Layer 4 of a small transformer language model trained on English Wikipedia (8 layers, counted from 0, width 64). Numbers have three digits each and are written without spaces.
Take only the direct path to the model's output, skipping the later layers: a vector added to the residual stream pushes a token's score in proportion to its dot product with that token's output vector.

Output vectors of the tokens that the questions are about. A number n stands for (n - 500) times 0.0052.
"):": 509429572598727380539717599525369612373500432408533833277352563564360445636496281450278392397523461377626511551518429486468693649457275551319606370547356508461459493606400455380283508604345410
" age": 390335392378481346560733384533272577465590417394740472554341482471555598504730743399462820438418401420584680648464631504545634711448558484483369425518290492545378518355440355558386454552581705
"ournal": 519372726802652453465475784516116665467332476355681691481292420440650615625591300325301570543484298588646599539581611694352459669308608686530567316309461208530338516721670360442639394515646617
".": 386423405440388468464541336650493521654469503699364414681480296407497493537467367497471439339361482588547503564449431440607505585543613485583545508474591503421671483715497507586420455363362356
" Location": 634421500703497384563511681473389605521596394574407683222412536563340644683561406515422447655638531416374605489621497533581472694371280504295412451418675488531389525579564483388475327604589689
"==": 522617607456489605580405595368565547333393432446340599486542513428525517518355440686514535565414676572744551447627471345604231668494513701509259409510546527462383500551529393314541580494730694
" located": 545272570679679613628603461438503611616590410598327475303570444573573568761517509469393595461384378374681672552611513472520483638454559593455359442400510556587324530556768460462490418397578604
" Born:": 565350488559658378577515427270334619532306623400491731444426288269356681529500412500332615653532567224416730664613423534443717610338309542335372433513322199421268578428447314437404537652709596
"ign": 497542405644369525510575785461544703307231496292590723615503513524487578541582666602207399448423438456448556529638629296396540596368653577429531427524639591522427527391530438638482403434391363
"ed:": 550540570535619601532536972645352626510690525225654608175333500565431503661509289491369364620386500474558311653650508701554544725514635776169463416418426657718558539397478476414470504687524531
"ure.": 457360639623643500650554882439299590580319454545402806411355209372376731563699824453454510454301336520698554585831431713535627716407680457417430480346321521634558548539519566556482383560672344
"owever,": 800377702496653647607662757306315624373500400116324652423232425448427585590755622417305663478384566291799684554500625385588595454408289495345515274381152324530514504282626321573423665442656544
"or,": 591612530477700507720650695627456599639416535633466665529480497628338737470475500536167697561329479506612507601553497572503515591560727616573428430443453528492534516336455522383765532454405368
".,": 526349446554597500589691463492458632585272588460314476619381237416364432570600338395266709354446414597613518677486579449583567694464449598497444282472545233569561502630554406452618314375356436
" Country:": 486547473381654203575429396402537535536370500124526542251270429334427721660392643518367322504515345457467588637767462517609762556475319537500529392333454660493317583442867404366410482703550663
"ebsite": 635310544887500665617583675246557593286318348314572578401297225621379567656463407211454410605424476439557463614412530551469524793556400724245445253274348479565441518457720367500742199579526377
" examp": 624556565641471394563638713474399406454406390548427626484316452410571436654516522302343581421483486424810671710638691409540616538392630703390257469557306209667227512496612384519488548634518760
"”": 685603640500792468448647561449401557260251463438509815641249406422617504539393661689229647312448476508755536552531517603442572633496214737521280397407339232333126496466476507212593420575526399
"er,": 692416503397573652522410624660304551720489415550411580452655513440561533579469506559317504522359497518471517660419471462514682666558552720571673377337437534492500516399482633415821541486367612
"dom": 520524547519640479379557925523503449399431388409492496310393241616530487702496691496376543364525489442633603466697585407322863680534416427598095299508479318628309513508597523399600462524710306
" directed": 494351649575616515684484495570377688453458415482351350368528223601537551688346497531370632500429387493692632645578559742293503529437429615288504423482400471582322494528571354452646451446583728
"'s": 506436628443530472551445405543344521566478508706558403529465382471561443645484505654505660375446568402522364324500553493339493587548549535570388437433596651572487465611492502548382484521500502
"s.": 522496536296616548413449666557491393636403321504493393496530246357444598431434465489552484315467410627589449496661506638471700739570553589631302524560557550391567512683522417511469416388345279
" footballer": 468408658720592348671599641369497664357492363627529517356532483717359563630771507446411555466464435399518828607649639459356458654627377523534468381536423346438449543490406476373474534585556701
" novel": 457403616627503469590558575530378589452543305563446632395375350390575572710465585475445555494500467473724612737536577714272559540558483557438399482619390327565376498484369374305663416665529620
" Location:": 393286474629601353702464438342339647525522323304587659178456465207469551576440500522500374550500382363490521574625540680429551553326323565370505434297417367666277585397764483425594350600417593
" instit": 514310556527488526563656530349345511405594377550563552342497394418569488627541527434494607431373525551680665648570495432416650593401593654474351472503527470484431530432655381467491268529610599
"erous": 644406528582581435654555753387543663582709547494596504524325561417559607505571621553140441479638325385644542664745684552610683653546494655687652314293230290795450512264624301534689791447728629

Output weights of attention head 1. The head adds the sum of these rows, row i times number i of z. A number n stands for (n - 500) times 0.0012.
o0: 631171541423758476658640479473225495815644393491311476392783570484419538583458354538686533420627456325575816790386474500568586470368435289222417739468419432472243682216548663252507475433487700
o1: 520289412295667599579656376504333443638809534163462550228579479506406353743356395446621548334393428520560762411450539397529422277305307326295653258578345540456353546367306493629290447623567756
o2: 497478523538644444564553434747326512684493428544360663553414468505462648620350353523665397602704531305463571693431575498456461586486566363337488824518401456681437483509381555354529286531395455
o3: 448278587668465387570400525504425557567400585568575429256479390556664597532477563469561307489278570378401537369516262616455717557737440573576399529345505479523566405643452542429529427540255569
o4: 469629440430614548650212463628498456655649513519612256763448517375653572442415752602482716230554573315524539430514399543347410401393563375755491282531555597488595284416375519517570470589583505
o5: 728551629474710557646509567450462569510508482562410589414657736363394375614474559634411607370399576525633564437310405368614451535609288627541444477482502398221357623476435459446351803663461531
o6: 363359485606552693438538746600574574338335504841251484619495543348685430450326261662435430558546464447411486595426599592291440690595740359571438802509461540523567337284543534320722373446470500
o7: 561462546669393460412614527556451340705385540686441585516563408714544479569494453549442449447405368633403668683576542551581612592696438415668413489634518395485454578544479664549419538423348328
o8: 415459442327466482588498405605470458315377450507532395474496433564492450286415498354499487601458293563526376480637622603548414554514559497543635567609471676513476562544464658598698565382460410
o9: 492376489484627502473423464451449512597422438468527403472558392539408648546662550553560620413482166550538590588595597515552428583526499448544456302563586321414604655493551582625464436395480513
o10: 499589566608334597474737724402656674315509410448347641409501730528569646516336157729725323634555675338621555562604321357493101397432542443259368555503377401470342720135442338235452535541833629
o11: 474533442301243424397683472572621433398592473422537255673438523587622227420530370548464646554552469609552391485552695613573585372371508402529524589717471652432444451379683511487486704441630456
o12: 635517411558416451378304703498484387537495573829571508516766577527568402439497367508320524341276818611424578672513348485462475436637493652718326079432659391183464690533453416437610498454466685
o13: 359662555471338545312442468516686439427524626458612523408377440477528410489566570462404454584478723528449235432364566509516724292358547515631581300470475479528800232667388335684456530648506470
o14: 540496561801559441377450655525336520829380423522539777525652590478448585882548300563581443141397694433575647612395286173391628691604436464589289357379510067312396390439549408434367264638496631
o15: 417230396512529673632291633486359342434681600834648321653553570287642562412379711525498563499542770459267482526394488622344663568567642457688547517686413355441691039520231442529770487478404387
o16: 442450482202514571619462394401634477262589614387440225501455398455605501222566736451416580739499392499543344357583609720532524193400498592386644512474526844631463595517538497503622719385564489
o17: 440395736270468700517428502537488271634648649720404251556677419642606614439602332512381720457396258645490782445507368300476441216556178426682553393632349448344443416322533279578312556434527547
o18: 488388444320497414668580461432474563688464433400589282568661584411493372413705553469409614165420447632692521470439556552580377451476499556664431458406655668359231834341669317396377529433534731
o19: 541754331449476483403598391318455646413238415375277612503459586495433612489412120580566296666711670689450457562455374365561173503523581568302376491647419466506305503578370395325437367411612421
o20: 537636447668660477468431420465554664597208610478281517356610331455546663624390402502654481535539455656484504569520355533461570672721591583410277519454718443531471264668577598442323333520314507
o21: 554373518661620355500422550500288498854452421478544490664616482463490502804646521484359607070420533494615561516410440352374702546507530517664380384357532204410353444493579351486370324568480669
o22: 582466516687486489432491587428465521723463438567568507618658644508534422711552465594432584184440604536565554490468379369433527558395541492655313323472524290267392425367522376530368420604588613
o23: 493633506376452650611563448487629471120530553490424527363489508531562493226424434477624443933609492474473498416492564519593363368493377422320579503598511687490660634525380597401603583450380375
o24: 513485386493296427521370370401594476531564522333720134590396602332575297340668765350483555386453517614539372206600446593543630447411497564646587237380653724435364603573581305701456539490569463
o25: 480521406574494455441390548497460525588377467574498443538707496483480575593517349486428488391408568590579485565595461367428474558526586571659359119352633359401441594508517317528416256514487646
o26: 460677542747430493315559562559510568643372355570476785502550542598542406733397233500669318292406496506455647610528329411490490773545495441461449632558459334436432531356565588503533409603468405
o27: 284396330473558552569454345461495380630335446412621253399503269568467513608587799461431418477481258631518564301407578727474600592540585435619506311499474498637705329710300449783454280529337301
o28: 550660488794471484295579601679468554659373469653364888283552384788400531817355047596676317515601626444453617691524339341525446692629525419351349708569388277651580318523529722464431239579401437
o29: 471506451554375558405657534564570593446527422428428577399440494665403470526451220670747479520602598391565411550523534479668417382351561319247401663602327595729472420358520650546417525468670472
o30: 501531489721660495542337534583329538643402462476510811383522387521427685683424358519644377492605564417478624558467397250454527629568436464395379470480503261595621383588463590447529193589388588
o31: 634496658651604541565762382415406556453562454450215674534354573485410534497552534448527493714666129392549518485454606345643508625377357366265634941555344543568333719382542701482422666483443225

Each question shows a token from some text and the vector z that the head gathered there. A number n stands for (n - 500) times 0.008.

" Ne": 417473492483528412634495445603533445516510689485394545610567487730571321491622457615440402485405
Which two tokens does it push up most, strongest first? "ournal", ".,"

",": 503459593514517459654457564373511598493496483558495406462545512502504449502468544445606558469488
Which of these tokens does it push up most? "ed:"

" and": 503622586618464480646333480363388526260494514485459322511567465669491318569441490637628648480553
Which of these tokens does it push up most? " Location:"

"all": 416510536472542406669490459573535468524514667487354579556613511691577414421590489596575418499423
Which of these tokens does it push up most? "ournal"

" Californ": 343442441496454481441518480576446475477615759580336564560549427666542319450510538513434443565371
Which of these tokens does it push up most? "ournal"

"D": 470289629360671533605553519468538479624430474615457522440487578452463492383524536254470393446468
Which of these tokens does it push up most? "or,"

"===": 737444417568521705550523314473944441534211854603442745500586548560676377494445677198587619468587
Which of these tokens does it push up most? " Born:"

"al": 512455539550486424573479460566543477484512710462458572593605543742591308552619455591406408466406
Which two tokens does it push up most, strongest first? "ournal", ".,"

"n": 324421416373522518507472404426631597532639701482412619538548429653653389531589522461492487436398
Which of these tokens does it push down most? " Location:"

"burg": 495686492606201553703323405380566563379582610459540385465571430636505368568422491439537607497554
Which of these tokens does it push down most? "s."

"S": 574503574561458504693439624346332587583464523538450492604567444512514620460486522485711505566527
Which of these tokens does it push down most? "owever,"

" Se": 358223347348529779566532389343782532805429753518302556649760654477672512494607556227533373370343
Which two tokens does it push up most, strongest first? "==", "”"

"\",": 501370592536616427631580427434545517660503585670423632421397549537540467417492494330554393506257
Which of these tokens does it push up most? "er,"

"'": 555648641558566420669464529421482530346380409534499615565480592624493464403428453397597483543536
Which of these tokens does it push up most? " directed"

" the": 652589642472548459604542400500559547439387603491440601571457494651547388409462544445549491497537
Which of these tokens does it push down most? "ign"

"-": 462568566509529463604483514442441532444445501509461449523565600597526453501494512592618532523463
Which of these tokens does it push up most? ".,"

" near": 327361492569574461443562472505314494421541558532487435424440609607512382568454492580562471583461
Which of these tokens does it push up most? "s."

" began": 500438519525530457510477471515531479429485685489460550551580561686574305554534490539439478493446
Which of these tokens does it push up most? "ournal"

" He": 429535552498485442612495486552558469558475667516381498528604526694614403485639468593542419523429
Which two tokens does it push up most, strongest first? "ournal", ".,"

"ian": 569731522567412384629378595545596488329353556553471484541578626688589381522586543697691716567546
Which of these tokens does it push down most? "erous"

"che": 514605533525380540541437486368480526338554527523493404410542498563514379572408534502585644498575
Which two tokens does it push up most, strongest first? "):", "ed:"

" L": 387485486372603303620591480569456639474621615522317606363558399654617342357543620603751583488490
Which of these tokens does it push up most? "dom"

"\n": 292481411219462516593382337189955793662729603340430633616641309556708463524635538274578518240356
Which of these tokens does it push down most? "ure."

"ur": 467615478503321553471518472384432605377583600484506439472561560622568363728385548471556625501547
Which of these tokens does it push down most? "or,"

" of": 454525468530494474483540399539565514499528673579395547408454529650671430497502469572557486526483
Which two tokens does it push up most, strongest first? "dom", "ournal"

" T": 529626559478458403617506443577574526540484711599366539446538459707641419489572497568524467550430
Which of these tokens does it push up most? "ournal"

"ated": 417508515449548372604499471532521550468587634461365529446583428674593351420559542584663557492476
Which of these tokens does it push down most? " Country:"

" were": 403312500437551486663357324309761543517593514396620426544343428548439394555457472360291427366282
Which two tokens does it push up most, strongest first? "erous", "=="

" following": 606550455547574495504503486579601453596405674702424506495455498625655364618566502534415554522336
Which of these tokens does it push up most? " instit"

"E": 381532379388561621483399344279756674565546682361498643653578467628681403589580499284483528348417
Which of these tokens does it push down most? "ure."

" n": 351517416250547551501421335271790703648679644448395578588578359592699424550551521277517532363329
Which of these tokens does it push down most? "ure."

" O": 458509485518478468484504425544539480518525690551414567494514482697618380504551509558492454534412
Which two tokens does it push up most, strongest first? "ournal", "dom"

"8,": 458491544531529479557491512470456478476535548590468497408536622535525462489488532538603504528448
Which of these tokens does it push down most? "owever,"

"9,": 548522616522517405637537465490567532465503601590422506426436437610558418452461551509552543536434
Which of these tokens does it push up most? " novel"

"h": 440508501531495447561521361562548500532516755521364598468487439710625400446532527592556386522424
Which of these tokens does it push down most? "ed:"

"/A": 468296624369682520590556534476514481614425455602465533445489602437447507382513538249477404449470
Which of these tokens does it push up most? "or,"

"==": 265455341240499560560414368233915744698686650384387651633666394548732460544638553287565501258318
Which of these tokens does it push down most? "ure."

"ute": 474671521580519364388427443421414493282583512399527514455503548602476326574421488580596506489551
Which of these tokens does it push up most? " Country:"

"ed": 523399564470517510542516461496557531411444660490423523575534545629530368451505515435526514494511
Which two tokens does it push up most, strongest first? " examp", "”"

"s,": 448397588394620544605522509432495501598497494615435555414524559473473510365482525309545405455480
Which of these tokens does it push up most? "or,"